Layer 2 of a small transformer language model trained on English Wikipedia (9 layers, counted from 0, width 128).
Take only the direct path to the model's output, skipping the later layers: a vector added to the residual stream pushes a token's score in proportion to its dot product with that token's output vector.

Output vectors of the tokens that the questions are about. A number n stands for (n - 500) times 0.0032.
"zen": 504 586 512 422 471 327 535 353 431 397 515 395 369 601 544 307 522 608 584 490 418 558 437 601 481 439 769 666 641 254 453 648 614 451 558 498 613 324 613 731 560 533 367 505 267 327 739 501 509 331 545 697 596 678 403 445 532 357 526 123 361 537 510 465 549 459 484 510 502 577 692 619 350 653 437 534 685 561 498 648 571 675 337 423 656 450 424 429 402 491 659 537 606 545 693 423 412 422 423 338 662 459 741 360 652 441 436 547 402 234 504 491 596 362 564 532 404 371 520 530 694 494 296 411 556 421 453 542
"rael": 378 506 738 447 430 250 548 539 360 515 449 441 626 711 530 549 613 536 555 421 621 347 605 587 531 439 647 479 736 186 420 493 461 388 511 495 723 412 630 425 630 512 598 507 495 441 502 469 546 425 304 443 630 472 286 429 606 463 475 396 428 461 453 461 394 488 414 508 643 735 585 346 384 622 622 302 590 520 519 532 419 896 291 600 465 679 433 708 427 323 647 463 497 408 500 453 718 118 712 467 543 456 448 602 634 571 413 470 352 386 446 320 711 410 470 289 415 528 729 576 427 796 597 557 525 412 346 427
"Japanese": 408 554 466 301 499 417 374 464 421 661 639 596 384 685 428 515 687 532 452 566 633 418 474 255 571 397 587 395 422 273 321 638 407 610 488 457 663 605 579 587 728 589 464 464 411 308 482 473 623 434 453 613 566 655 252 540 526 477 526 45 416 573 591 473 592 567 375 543 596 402 661 528 415 603 382 255 542 244 333 615 462 646 562 481 458 602 514 541 661 333 600 372 666 247 723 616 722 425 583 551 662 571 354 580 532 607 448 424 609 403 372 234 667 534 642 484 303 560 492 350 359 640 492 605 646 367 742 391
" |": 552 458 378 592 558 604 439 610 587 614 597 437 625 501 598 543 381 434 535 386 417 544 573 553 524 457 451 518 549 431 531 689 476 621 518 465 439 547 498 546 430 426 407 333 516 412 474 507 415 416 541 442 537 594 635 392 614 578 397 570 475 455 523 571 499 466 437 563 501 554 528 553 547 357 462 291 493 493 578 706 408 415 697 440 600 639 625 463 464 421 438 617 516 507 525 480 438 519 453 617 410 396 406 455 410 399 453 419 600 558 530 644 544 507 487 613 529 566 334 569 380 346 499 438 350 564 513 340
"ated": 348 576 458 536 381 607 425 436 584 388 470 521 514 560 475 370 324 435 509 638 682 369 336 278 454 478 403 441 389 407 604 700 621 477 771 380 409 428 624 516 691 458 414 406 661 463 401 498 558 326 631 487 520 632 454 573 624 555 674 335 470 469 468 608 581 467 362 558 369 663 492 512 478 620 206 576 494 495 356 472 518 781 468 556 583 360 565 265 399 375 598 608 542 427 575 426 585 517 631 665 420 610 507 473 548 747 714 387 514 437 507 569 588 331 578 509 554 461 587 365 494 444 404 418 665 444 320 560
" stated": 348 561 560 345 401 408 571 521 405 527 466 558 511 788 538 579 591 526 555 427 623 640 468 458 538 578 473 533 498 476 490 699 463 444 644 608 531 376 669 496 478 534 425 454 559 202 650 490 699 521 390 570 527 535 398 601 430 428 440 303 519 530 409 455 557 488 513 415 610 738 580 498 556 595 439 548 504 396 456 519 417 611 421 430 635 414 561 385 319 241 496 496 644 360 480 525 753 414 647 447 348 426 413 485 541 502 701 498 455 359 560 379 480 433 537 346 530 376 531 431 567 596 519 443 496 441 541 517
"orney": 271 533 480 397 466 283 508 470 532 629 391 336 526 585 301 606 507 487 277 592 547 394 499 658 554 625 522 584 654 173 522 718 460 245 582 466 615 507 618 499 459 325 527 464 464 249 369 489 816 566 693 568 430 639 504 284 333 538 527 308 386 691 549 166 435 509 379 391 528 625 488 495 435 697 366 402 543 381 473 589 557 979 509 499 527 629 450 589 624 410 784 472 529 495 428 364 819 355 465 303 492 445 523 687 462 623 728 306 510 436 557 533 696 378 672 188 491 534 537 449 655 336 538 540 461 579 724 440
"ague": 496 567 419 393 526 284 448 422 569 508 190 524 686 590 327 235 520 707 592 407 458 427 496 529 690 584 463 658 437 273 360 745 640 263 648 577 603 517 527 430 758 455 586 460 438 454 537 476 581 522 530 653 469 546 243 370 619 431 540 205 453 359 524 421 511 404 389 507 540 477 684 458 334 703 492 434 670 496 453 724 524 711 407 668 638 662 462 281 695 544 535 503 674 411 629 613 515 515 687 452 507 329 385 435 518 301 370 269 630 243 542 485 667 156 617 340 613 357 636 407 496 553 485 492 639 524 841 398
"ares": 340 468 445 369 524 365 580 405 392 493 481 405 574 538 608 294 460 592 574 393 493 325 398 394 583 327 604 373 554 353 493 635 593 656 858 539 513 573 529 533 470 574 541 350 486 118 502 482 505 510 581 270 661 688 283 548 513 394 476 475 398 600 467 391 473 636 530 470 581 361 477 493 461 618 493 466 707 434 493 382 690 749 348 534 748 446 410 311 359 617 489 389 602 578 609 326 739 503 567 475 432 379 637 558 701 558 718 408 450 238 360 545 725 441 493 538 566 460 483 480 792 507 575 386 679 320 664 432
"\"": 547 639 677 407 431 521 579 487 558 450 435 512 536 599 588 595 336 490 563 485 593 412 653 293 329 494 549 624 397 435 501 678 488 638 591 405 407 372 377 527 554 579 429 499 341 589 615 504 472 410 400 383 504 393 549 569 429 668 419 444 264 658 331 427 421 345 521 496 452 580 413 688 471 455 375 375 559 454 579 746 654 554 673 422 422 424 630 490 636 567 450 569 515 344 539 356 535 537 695 434 504 404 412 531 619 567 456 549 404 401 618 515 528 527 648 529 505 615 416 530 461 613 475 537 463 260 592 323
"%)": 515 629 697 454 386 289 617 540 499 437 423 443 489 689 603 446 596 443 598 498 700 531 468 676 542 637 528 620 424 312 599 538 388 418 704 593 473 312 464 433 504 414 529 471 499 383 748 491 635 488 129 333 559 610 177 192 546 435 306 421 338 431 601 373 421 225 520 539 800 461 644 680 483 734 442 632 433 603 320 644 519 845 741 377 652 719 458 405 533 307 306 485 655 394 570 324 661 428 608 372 588 469 573 662 534 515 452 281 240 288 645 616 700 638 660 406 419 488 547 343 650 537 469 317 580 384 524 272
" score": 374 487 613 374 669 439 501 487 522 693 420 417 634 713 555 546 429 524 568 383 595 509 566 459 734 559 359 635 316 466 554 691 567 386 295 632 674 384 682 333 690 484 430 397 539 498 790 485 580 646 419 496 557 508 387 329 618 551 527 267 268 426 355 395 512 595 461 536 625 645 511 446 513 739 552 440 683 555 286 636 544 778 415 500 416 633 362 184 429 493 483 290 418 418 535 629 584 480 434 447 631 492 531 394 490 424 460 589 493 428 460 502 519 421 622 430 349 388 571 534 577 413 243 457 645 329 539 476
" elected": 369 374 641 601 493 279 567 345 622 501 511 373 467 687 294 517 556 436 486 445 438 318 346 539 466 475 581 633 649 481 513 815 551 418 588 541 479 373 625 342 486 473 473 483 629 188 601 481 600 650 546 516 464 627 472 355 263 510 523 194 538 544 432 373 437 457 378 526 619 469 530 538 231 602 474 574 589 461 438 501 619 681 571 431 553 639 544 470 546 390 475 464 475 425 595 396 656 546 639 473 493 536 462 578 489 489 522 523 454 270 498 592 558 520 559 415 610 542 490 437 659 467 602 504 549 394 624 595
" Pld": 501 453 720 415 618 318 477 383 512 706 605 497 530 762 296 455 580 532 410 610 644 547 537 368 644 558 414 598 397 245 837 594 337 321 486 601 680 392 618 443 762 345 381 581 620 493 540 488 462 639 371 628 419 652 399 481 541 372 497 270 444 675 570 386 553 487 477 514 415 506 580 481 331 695 340 583 773 696 440 685 445 561 461 566 614 559 526 320 545 383 472 249 364 378 717 417 509 391 505 447 414 517 705 593 639 753 328 285 413 371 427 551 556 417 354 363 308 405 349 365 568 490 557 437 581 480 593 542

Output weights of attention head 5. The head adds the sum of these rows, row i times number i of z. A number n stands for (n - 500) times 0.0018.
o0: 474 471 603 487 378 420 370 628 539 415 383 551 450 333 386 589 523 550 605 480 633 452 556 626 533 536 294 441 420 474 432 436 527 505 476 585 414 497 561 410 578 523 459 492 329 426 590 645 429 458 465 516 472 606 510 553 727 627 556 519 640 490 435 437 488 374 415 465 515 341 554 365 586 527 507 667 390 594 477 384 365 506 593 530 542 448 638 395 410 374 490 405 597 696 452 502 518 521 571 551 525 318 520 503 468 592 533 523 428 581 534 603 437 420 527 524 608 433 652 503 681 427 479 420 476 591 507 576
o1: 487 502 583 527 546 572 373 379 488 454 431 617 524 743 361 500 477 466 401 527 452 584 677 487 525 463 460 418 455 538 482 509 443 537 402 467 533 496 458 477 576 494 507 525 617 522 371 345 517 505 544 589 513 558 496 502 459 631 558 522 589 472 422 495 525 545 605 409 515 514 382 485 584 580 513 407 430 492 645 566 410 547 599 560 453 498 541 388 465 419 558 589 455 384 425 617 425 475 530 426 609 482 401 466 559 435 570 489 607 425 509 484 542 508 437 542 418 405 540 440 472 509 563 406 427 624 514 477
o2: 546 649 429 548 566 518 488 542 495 502 513 455 528 482 590 560 390 498 434 469 477 530 426 586 471 527 504 655 534 477 453 577 574 567 379 531 516 478 529 471 376 448 480 416 516 664 508 494 477 443 498 506 656 592 547 494 439 470 466 561 357 527 590 538 515 280 554 591 365 388 430 601 502 469 518 352 543 560 465 619 599 434 514 377 555 518 492 528 536 584 467 526 504 436 433 371 406 489 452 489 534 443 470 529 526 514 498 515 618 474 457 492 526 630 597 572 413 471 417 603 569 566 462 469 513 394 459 477
o3: 525 491 384 449 568 460 468 470 451 483 498 546 442 463 566 528 494 366 347 573 412 440 289 595 605 544 368 469 607 497 485 544 498 463 477 473 520 521 538 523 369 586 566 402 577 493 364 528 505 502 626 578 606 387 477 439 564 565 557 612 444 505 684 529 539 610 465 581 465 574 516 521 459 544 444 512 500 526 518 502 262 473 461 492 455 471 537 646 317 609 489 337 406 538 519 481 399 446 515 639 455 606 609 493 542 373 507 516 547 549 598 509 384 534 514 446 556 537 500 543 543 395 486 538 550 472 596 422
o4: 473 467 427 313 456 515 590 418 670 394 488 521 243 388 527 490 608 682 434 654 741 559 620 457 380 525 613 511 547 470 497 433 531 615 601 502 471 408 620 554 510 579 449 523 309 412 500 362 401 515 480 514 359 457 464 382 487 528 588 639 269 440 506 486 446 330 539 649 511 516 587 425 500 533 399 455 599 417 465 477 591 661 468 389 552 509 550 551 597 392 450 497 514 476 595 548 476 416 541 438 564 449 505 491 539 484 579 404 372 734 620 518 513 477 577 500 412 488 515 662 427 468 453 561 751 472 410 465
o5: 409 531 465 434 539 560 480 477 418 498 441 437 609 474 519 545 468 562 526 491 423 510 584 430 484 569 505 451 452 556 427 474 590 465 414 363 403 507 629 428 385 403 371 565 495 416 455 754 649 513 591 555 509 538 592 456 445 493 431 644 505 727 411 430 419 413 500 482 386 536 434 485 445 567 411 543 542 477 495 355 556 439 467 598 643 475 449 571 585 573 551 507 514 425 426 650 521 487 500 411 480 679 525 465 539 638 380 616 488 468 331 446 532 542 480 397 492 337 536 552 375 495 662 424 517 584 441 498
o6: 622 413 560 485 473 410 581 601 627 438 347 496 422 505 350 420 621 580 476 513 462 528 506 462 447 426 418 610 422 552 373 606 520 471 568 506 552 513 567 551 607 541 510 529 375 574 557 378 420 493 507 502 533 483 508 591 446 362 556 408 431 390 549 618 462 517 522 436 531 551 337 655 425 542 572 437 546 478 464 457 461 599 585 513 455 456 577 490 509 435 460 489 470 529 502 409 477 481 577 415 437 580 468 397 480 557 558 508 435 538 608 585 492 402 642 595 322 537 441 498 543 549 520 546 509 496 439 574
o7: 609 654 560 506 547 433 745 537 626 437 472 465 464 511 710 398 291 599 487 452 435 454 548 486 356 534 652 519 509 507 443 430 396 704 539 295 390 397 570 435 613 529 462 763 400 553 605 550 362 360 560 516 430 416 564 519 374 563 480 393 405 487 541 411 488 271 454 500 468 525 444 632 634 536 267 413 605 552 599 669 580 721 692 439 344 394 447 546 665 680 459 434 657 317 610 536 465 615 521 307 439 426 595 734 573 465 466 319 522 442 392 509 480 521 445 440 369 525 494 429 455 787 421 555 376 368 626 456
o8: 379 524 331 562 534 563 461 551 515 437 502 470 592 695 468 529 533 545 486 596 549 630 557 393 457 562 415 482 574 298 431 467 546 588 565 528 439 360 507 568 451 444 445 473 615 484 342 507 509 442 577 488 377 465 524 375 387 457 592 621 482 612 563 480 540 410 552 372 348 480 631 448 568 483 567 405 491 582 443 505 605 508 455 345 495 440 588 563 540 527 511 488 580 416 455 638 425 552 417 558 544 519 476 437 529 553 561 438 580 680 375 528 492 465 483 570 542 392 401 526 542 455 439 476 409 641 534 540
o9: 558 580 470 540 422 552 591 495 294 415 500 393 575 478 589 510 478 552 490 747 443 486 507 628 400 676 545 405 447 661 441 377 389 589 391 415 460 497 455 447 426 640 576 607 439 549 645 205 544 610 552 503 493 396 512 397 554 622 381 542 486 564 434 489 447 508 438 498 381 546 377 583 449 419 367 500 485 548 518 549 609 485 527 446 518 568 380 476 574 543 500 503 474 285 453 507 584 552 489 691 606 423 486 620 513 515 645 457 430 483 429 560 426 674 591 416 437 533 548 459 417 511 534 481 605 543 441 329
o10: 558 324 426 395 582 514 726 467 594 571 533 417 405 467 483 483 542 527 634 383 510 512 585 573 308 487 606 545 538 505 476 350 397 424 629 541 530 544 521 548 433 472 444 546 488 482 509 557 509 479 484 447 445 511 447 533 403 569 453 627 479 389 375 440 465 426 469 536 579 600 485 542 448 530 441 492 500 483 558 606 582 489 516 505 576 549 561 547 364 443 462 617 447 444 543 428 378 517 609 405 479 536 506 523 600 404 439 506 462 629 566 541 513 506 608 482 473 548 520 539 558 514 425 465 539 591 422 407
o11: 529 422 391 541 484 549 580 490 370 510 496 500 530 466 452 486 568 601 485 488 472 562 473 415 484 466 489 537 506 426 548 375 488 420 525 482 621 485 506 443 406 481 531 539 603 405 422 487 418 728 408 372 370 481 603 422 440 523 416 612 535 598 448 581 537 479 439 512 530 423 469 477 623 521 489 505 387 512 588 595 511 631 374 624 540 470 550 590 406 454 516 506 456 652 543 436 476 485 462 591 549 515 565 596 385 408 484 469 549 583 484 510 485 475 408 582 516 502 557 477 589 516 511 389 611 561 360 447
o12: 513 708 436 466 432 397 403 622 384 625 489 508 607 486 553 530 405 380 412 479 383 387 516 232 596 463 558 539 510 497 461 486 505 505 488 412 418 646 479 517 589 382 417 558 483 564 586 695 540 557 627 574 660 608 453 672 508 395 495 401 552 397 475 597 561 454 591 411 402 543 421 513 577 488 522 434 651 472 565 528 511 519 420 685 645 350 581 562 565 589 521 561 505 458 400 576 518 591 417 566 555 678 512 503 457 521 363 498 433 363 517 510 307 493 411 467 556 520 354 319 317 469 537 591 455 538 391 483
o13: 672 557 502 500 485 602 514 514 484 466 477 395 294 572 534 563 448 605 534 569 597 644 490 536 428 520 465 617 454 527 419 524 553 658 389 567 434 468 553 471 662 403 626 618 441 372 728 440 525 521 583 394 469 541 500 439 500 547 502 442 525 590 442 647 395 479 433 686 488 526 520 567 436 407 525 483 462 609 586 355 383 535 461 272 390 506 505 461 500 472 576 530 444 294 412 568 654 336 503 467 528 424 546 548 445 620 514 485 426 486 534 544 408 457 541 402 519 500 486 507 442 458 517 532 410 433 518 546
o14: 562 529 581 458 655 473 522 546 720 390 424 452 383 355 589 596 487 451 564 472 615 437 494 760 355 507 311 613 424 660 374 450 511 525 653 633 520 406 500 563 414 638 475 369 241 456 494 549 549 339 482 462 489 345 486 450 494 579 549 550 339 535 623 482 391 433 432 478 641 583 570 603 410 497 502 503 520 527 421 368 550 416 599 389 333 507 517 513 528 482 379 500 593 558 592 369 545 500 616 494 391 311 451 461 594 560 455 538 341 617 646 595 676 371 606 628 332 619 484 534 657 525 433 505 445 328 521 560
o15: 575 461 561 385 524 379 541 439 460 579 362 525 434 476 506 527 448 343 515 551 449 403 342 493 464 523 484 585 539 575 460 474 502 437 575 517 414 458 489 486 437 448 512 372 324 439 558 436 434 575 540 478 549 604 545 465 592 535 547 607 404 446 543 427 446 579 560 665 580 502 657 593 531 522 524 425 442 403 613 558 575 597 570 386 363 536 632 466 507 468 601 645 456 476 493 586 494 544 500 493 529 414 572 545 347 434 485 467 419 492 701 539 482 518 470 509 590 565 541 511 474 395 544 478 515 457 490 467
o16: 489 429 529 574 518 485 604 551 494 502 434 495 300 541 406 436 469 683 462 555 440 356 476 740 415 447 374 590 524 461 468 648 597 438 525 654 448 500 437 463 552 425 597 375 538 473 466 313 421 622 447 451 584 508 490 329 482 635 442 426 487 505 598 633 350 562 440 666 500 513 698 500 327 525 580 467 357 610 540 597 453 598 561 261 449 595 549 460 523 494 524 356 478 433 561 425 552 342 541 497 363 388 492 441 376 479 625 493 476 586 630 634 497 419 642 689 554 535 538 578 556 413 574 435 586 406 515 593
o17: 487 465 577 557 514 540 515 595 757 407 527 384 554 396 566 601 629 626 374 503 606 689 518 403 409 381 467 417 459 412 374 352 462 451 589 511 425 359 503 471 536 624 554 494 305 588 406 312 492 432 407 430 536 489 535 485 331 692 526 403 397 354 519 500 400 284 487 577 593 497 579 443 614 530 491 507 560 508 521 548 495 616 668 509 354 484 385 624 572 375 500 395 671 422 560 471 456 526 512 442 460 392 515 597 478 453 467 423 438 560 631 483 613 485 503 533 393 518 570 548 537 712 570 547 559 432 642 616
o18: 498 469 317 485 487 415 602 433 440 617 551 443 526 448 538 404 489 306 401 448 492 655 530 484 507 430 694 493 527 497 498 608 643 427 568 459 365 616 515 507 561 520 478 495 539 515 470 523 464 701 355 459 520 409 465 437 568 611 491 484 412 624 406 471 430 572 582 483 446 618 538 505 619 502 447 380 431 409 507 626 562 687 304 429 568 511 483 658 549 561 701 459 485 690 508 586 696 399 429 463 488 429 452 553 513 559 408 549 512 576 465 332 288 550 436 503 537 541 476 543 365 481 533 476 432 412 530 475
o19: 553 587 515 550 567 360 579 529 590 337 541 550 433 411 647 413 430 402 518 649 675 553 498 577 422 453 365 570 449 373 557 390 442 537 718 500 502 500 485 560 537 594 462 696 436 454 475 402 577 492 497 374 453 378 567 456 438 448 573 386 389 446 558 744 452 447 593 377 570 561 389 684 482 424 541 409 558 515 473 505 599 580 651 500 431 474 453 476 621 375 393 497 469 563 594 453 367 590 519 529 555 458 526 447 594 412 478 480 465 546 519 593 581 467 492 405 517 589 589 462 487 547 518 450 518 471 291 368
o20: 433 520 511 368 480 295 562 487 334 450 473 606 747 696 611 655 475 318 537 511 329 647 584 560 626 606 500 477 513 430 511 469 527 345 423 473 375 640 430 505 536 469 529 572 632 532 458 253 604 592 626 578 612 409 460 555 486 535 423 380 530 572 426 566 392 491 451 539 355 579 378 395 606 271 483 423 537 568 652 570 535 587 405 590 554 463 478 626 636 710 539 665 307 477 362 410 428 546 450 515 530 604 365 664 570 458 536 492 531 635 377 489 490 561 383 417 542 441 470 483 395 556 436 521 328 549 516 435
o21: 520 403 616 436 432 484 594 659 537 372 331 409 346 388 599 480 707 785 608 554 542 835 446 511 412 512 461 466 537 653 388 385 360 507 615 394 517 377 635 469 500 651 508 656 296 483 656 240 448 385 419 351 379 524 597 348 433 525 463 575 389 386 600 460 441 368 461 457 611 349 441 430 607 529 378 637 544 569 365 445 504 671 418 568 493 633 387 526 496 345 433 531 590 539 408 475 583 500 556 489 773 224 435 443 433 625 560 354 183 656 548 623 479 635 543 482 512 468 581 623 698 652 357 420 742 549 418 484
o22: 548 516 529 444 493 452 554 497 596 291 373 471 437 391 511 503 517 565 593 606 629 524 519 423 441 688 393 583 424 575 470 450 320 699 520 542 426 295 575 485 500 665 434 352 443 426 668 584 311 398 586 503 431 500 518 563 432 486 595 502 597 516 571 391 456 270 494 607 426 407 646 569 712 366 507 446 545 611 606 523 503 487 687 478 408 442 526 464 643 543 336 459 590 414 480 462 463 514 600 421 646 410 580 565 602 457 552 414 362 572 433 472 579 515 494 433 445 498 638 514 519 676 390 505 421 428 498 438
o23: 368 371 415 518 466 531 437 592 205 593 565 500 581 550 418 514 503 521 377 387 524 500 533 554 644 722 573 380 691 324 494 588 359 476 336 333 385 562 551 381 465 348 644 596 604 438 497 241 629 625 456 522 396 448 549 342 529 447 497 564 661 506 475 571 596 721 475 462 571 576 560 394 546 520 554 643 368 546 533 332 394 555 461 664 622 524 579 537 309 577 482 512 457 469 425 571 533 413 477 636 373 582 503 471 354 491 609 519 608 483 461 586 233 628 474 601 681 482 425 409 421 372 584 437 387 740 570 536
o24: 518 518 427 490 509 437 515 438 492 563 651 536 542 574 581 612 403 343 371 429 448 551 513 404 618 593 581 436 372 413 609 750 579 591 401 402 368 551 500 500 543 320 545 637 655 555 670 544 558 559 556 605 554 443 554 598 591 612 476 419 591 544 323 514 488 529 585 412 380 542 380 503 552 464 511 482 449 550 428 514 615 506 525 390 584 547 442 407 565 538 467 397 326 429 355 633 518 586 426 418 451 505 515 609 500 531 550 604 644 367 326 417 354 524 456 476 544 525 525 391 420 345 495 451 448 594 529 381
o25: 301 416 342 474 490 575 479 341 437 591 548 607 592 492 488 579 513 494 463 318 481 425 723 536 493 461 538 416 484 375 564 500 565 571 398 552 666 620 476 433 441 395 441 513 629 626 447 443 599 566 457 421 443 373 530 453 580 545 485 507 454 539 541 418 450 613 532 474 374 589 514 478 498 536 498 506 611 602 474 620 522 485 366 623 676 399 512 461 445 492 519 626 394 470 445 475 450 435 537 566 380 620 530 526 460 505 568 628 543 445 500 335 262 548 523 545 516 523 431 544 485 511 498 562 424 620 522 445
o26: 620 506 599 634 452 511 476 481 805 508 507 331 448 512 489 487 495 403 735 586 550 360 453 568 472 457 615 751 474 588 495 567 631 495 611 595 607 604 597 484 552 432 335 506 410 497 514 969 420 421 515 377 381 489 444 429 514 428 403 466 326 537 468 524 467 397 408 533 566 473 471 627 355 582 462 490 436 290 416 672 662 472 592 268 472 498 541 431 638 518 450 491 469 580 666 356 583 538 482 556 465 441 597 464 494 536 434 377 458 497 500 492 680 412 515 403 363 512 452 514 444 448 408 447 406 465 524 526
o27: 489 609 551 448 502 467 547 519 582 335 411 580 369 440 529 483 606 613 647 574 526 663 391 638 334 527 385 638 251 694 465 447 586 672 617 632 486 437 514 575 556 555 509 482 269 450 578 428 403 597 521 365 432 497 451 449 407 461 376 604 390 556 500 531 304 288 482 624 517 598 534 521 427 457 569 561 509 500 569 444 586 358 572 398 453 475 483 598 576 546 341 503 512 546 497 411 523 523 630 521 533 330 384 409 634 511 486 482 279 685 472 599 575 568 614 410 487 440 376 485 607 654 393 596 626 414 349 564
o28: 536 590 386 648 555 560 561 455 476 575 567 615 469 579 497 495 391 411 477 462 376 555 519 327 577 555 634 550 459 450 560 669 564 508 352 457 261 517 401 548 619 246 515 633 617 452 550 487 438 467 601 537 555 447 461 487 570 620 442 434 582 548 410 763 490 559 434 341 421 545 600 500 556 427 479 303 514 500 495 643 406 476 554 451 374 442 454 565 733 620 563 639 359 487 463 658 465 545 372 503 458 550 579 637 554 409 495 478 552 413 370 445 309 458 388 546 556 478 442 352 331 557 605 521 365 577 557 424
o29: 468 573 507 466 461 411 538 547 531 518 489 552 508 583 525 507 500 515 492 455 385 695 485 506 385 350 460 564 429 570 464 479 545 605 537 580 507 522 553 565 520 502 512 430 544 454 410 447 415 455 307 649 457 593 421 509 513 463 428 434 335 402 458 583 510 483 527 522 416 564 454 625 467 491 544 517 596 473 464 451 527 514 434 473 586 472 491 482 527 416 476 504 400 580 518 528 478 458 405 536 549 458 471 498 535 517 517 522 517 509 516 455 451 504 480 579 455 397 453 490 536 502 580 641 477 634 560 557
o30: 433 596 510 500 556 411 636 372 520 505 565 492 624 624 573 534 313 454 407 492 422 348 476 263 567 494 573 449 424 449 571 506 510 563 412 349 336 531 505 473 476 495 412 434 467 646 537 739 492 436 704 579 614 462 449 586 434 569 517 493 536 631 378 520 490 452 600 364 476 560 519 411 587 533 507 399 602 435 612 523 417 424 579 535 524 350 437 533 650 677 601 517 667 411 522 487 487 580 500 324 518 591 593 605 578 350 555 531 663 461 424 311 454 518 317 419 515 516 474 476 408 441 588 556 345 366 573 485
o31: 444 465 377 566 664 456 589 578 508 618 419 532 591 552 515 531 463 449 495 461 284 467 473 380 556 636 663 532 495 408 574 468 587 428 458 487 466 612 505 441 666 348 520 587 533 581 463 596 404 411 600 359 593 530 477 598 398 365 399 509 585 565 505 582 538 484 500 355 532 457 417 548 530 491 525 454 448 441 468 479 574 433 457 474 587 537 447 493 527 594 454 604 530 537 639 449 437 504 351 596 443 438 677 638 566 515 392 551 549 500 255 408 527 617 321 544 545 502 547 463 540 473 487 339 340 493 608 443

Each question shows a token from some text and the vector z that the head gathered there. A number n stands for (n - 500) times 0.0044.

"t": 514 588 494 542 489 555 560 565 492 488 515 412 509 520 500 431 557 359 576 493 456 493 445 295 483 542 539 424 409 522 571 513
Pushed up most: "zen"

" 20": 348 523 530 549 262 469 376 704 487 426 462 258 332 541 329 361 881 432 446 115 403 602 573 533 603 338 558 369 374 561 597 430
Pushed down most: "\""

" after": 404 468 127 564 457 463 545 522 489 386 394 686 528 264 568 452 759 215 491 494 422 638 509 337 633 540 424 473 441 697 562 524
Pushed up most: "ares"

":": 604 431 367 482 309 432 537 582 325 367 623 171 415 583 468 639 679 493 489 278 456 549 524 530 432 443 566 522 567 466 611 478
Which three tokens does it push up most, strongest first? " elected", "ague", "%)"

" November": 341 540 514 547 256 478 431 751 511 445 466 263 411 551 328 382 948 462 445 56 461 573 584 530 556 313 503 323 401 563 686 369
Pushed up most: " elected"

" of": 565 604 497 549 449 589 571 542 501 509 527 424 520 477 493 489 546 391 577 471 464 472 463 291 449 582 535 414 391 515 527 466
Pushed up most: "zen"

" one": 371 513 512 559 599 586 569 634 590 519 542 451 501 525 503 443 578 402 514 592 453 454 554 438 466 574 605 391 471 553 620 543
Pushed down most: " stated"

" hold": 469 466 346 550 451 439 478 473 585 455 618 507 390 427 594 559 537 413 521 435 422 541 375 275 398 610 521 502 612 579 583 457
Which three tokens does it push up most, strongest first? "zen", "ares", "ague"

" best": 489 666 336 832 543 523 578 574 623 395 594 381 434 550 483 626 369 300 562 478 430 561 544 391 365 621 653 282 587 475 576 410
Pushed up most: "orney"

"in": 591 613 535 551 419 351 746 334 405 432 449 467 681 531 741 218 545 383 409 394 446 580 395 244 655 399 468 312 415 656 563 496
Pushed up most: " score"

" |": 575 615 462 521 478 356 483 416 427 394 534 633 417 644 518 660 628 410 469 463 614 460 487 499 549 528 500 642 650 683 403 543
Pushed down most: "Japanese"

" class": 432 586 499 693 453 654 650 664 441 417 480 358 495 496 626 458 486 257 616 522 512 366 466 273 450 552 791 302 432 499 393 446
Which two tokens does it push up most, strongest first? "zen", "\""

" the": 473 583 332 445 399 487 408 428 515 405 455 587 469 479 643 523 592 322 485 509 422 533 433 406 521 435 456 616 461 509 615 519
Pushed up most: "ares"

",": 527 506 465 555 284 557 473 512 461 424 479 341 454 613 380 368 688 464 465 234 478 490 546 455 559 417 599 409 391 554 532 494
Pushed up most: " elected"

" all": 370 606 660 412 414 613 419 890 500 454 556 316 613 553 553 502 465 809 590 679 526 774 809 262 314 462 682 632 584 661 601 451
Pushed up most: "\""

"yl": 607 477 489 464 406 436 519 556 533 404 544 403 578 561 461 294 670 364 451 362 423 464 564 287 602 398 570 411 438 580 639 577
Pushed down most: "rael"

" months": 499 600 405 572 531 562 515 514 660 563 567 390 501 474 485 503 601 412 601 413 447 519 501 308 486 604 562 288 464 482 633 455
Which two tokens does it push up most, strongest first? "orney", "Japanese"

"000": 559 549 476 596 511 590 501 505 472 554 480 461 491 519 468 472 519 473 531 522 543 510 428 438 491 486 556 428 411 526 438 555
Pushed up most: "orney"

".": 566 406 417 552 447 546 610 447 416 522 544 536 413 560 390 403 402 506 645 560 568 387 433 492 407 602 364 516 466 691 589 494
Pushed up most: "rael"

" —": 559 601 380 518 412 359 361 396 402 406 582 653 430 616 517 685 587 392 470 477 644 492 489 450 548 475 525 728 616 656 437 491
Pushed down most: "Japanese"

"w": 580 486 403 489 711 474 556 557 398 581 571 528 276 517 791 556 811 839 412 561 364 917 801 222 172 217 521 824 309 606 238 364
Pushed up most: "%)"

" F": 572 622 406 495 449 460 559 466 605 482 573 415 590 453 513 488 719 388 537 458 535 606 465 248 446 594 418 459 361 525 620 477
Pushed up most: "ague"

" made": 614 518 286 548 504 582 441 450 527 363 497 393 690 648 558 466 445 425 366 526 495 407 513 396 569 497 569 442 455 672 446 496
Which two tokens does it push up most, strongest first? "ated", " Pld"

";": 549 520 465 481 557 557 429 337 447 455 507 564 553 578 651 455 581 419 328 593 512 452 814 570 403 646 528 469 611 818 510 679
Which two tokens does it push up most, strongest first? " |", " Pld"

"-": 549 534 442 483 453 477 457 527 528 543 519 471 588 503 524 429 618 428 499 418 522 498 479 321 574 573 468 446 440 599 538 482
Pushed up most: " score"

" sol": 514 508 408 538 510 505 435 516 505 538 491 477 623 514 462 465 557 506 472 438 509 489 513 373 534 539 473 411 433 658 488 492
Which two tokens does it push up most, strongest first? "Japanese", " Pld"

" been": 405 538 340 503 551 567 477 436 553 399 590 474 528 539 593 532 457 277 554 499 372 563 463 339 431 456 518 534 375 521 661 408
Pushed down most: " |"

"kins": 364 474 423 393 299 636 652 608 540 552 434 441 453 473 374 260 313 495 292 563 582 511 501 532 389 485 495 388 462 689 524 350
Which two tokens does it push up most, strongest first? " Pld", "Japanese"

"le": 307 515 455 514 459 303 333 585 356 416 282 585 659 174 797 270 832 304 628 613 298 643 634 648 705 403 558 280 442 545 428 383
Which two tokens does it push up most, strongest first? "%)", "ares"

" The": 557 378 407 556 443 544 611 435 410 524 546 560 401 568 383 399 377 522 651 574 581 366 433 520 395 608 350 532 482 708 595 498
Which two tokens does it push up most, strongest first? "rael", " stated"

" named": 490 552 171 404 361 398 316 483 559 354 488 612 345 561 575 636 548 206 459 573 482 598 428 403 517 547 504 755 459 534 566 503
Pushed down most: "Japanese"

" matches": 315 558 442 531 611 561 549 649 583 428 498 411 483 567 501 478 557 391 548 572 435 500 521 476 421 591 664 409 469 549 601 593
Pushed down most: " stated"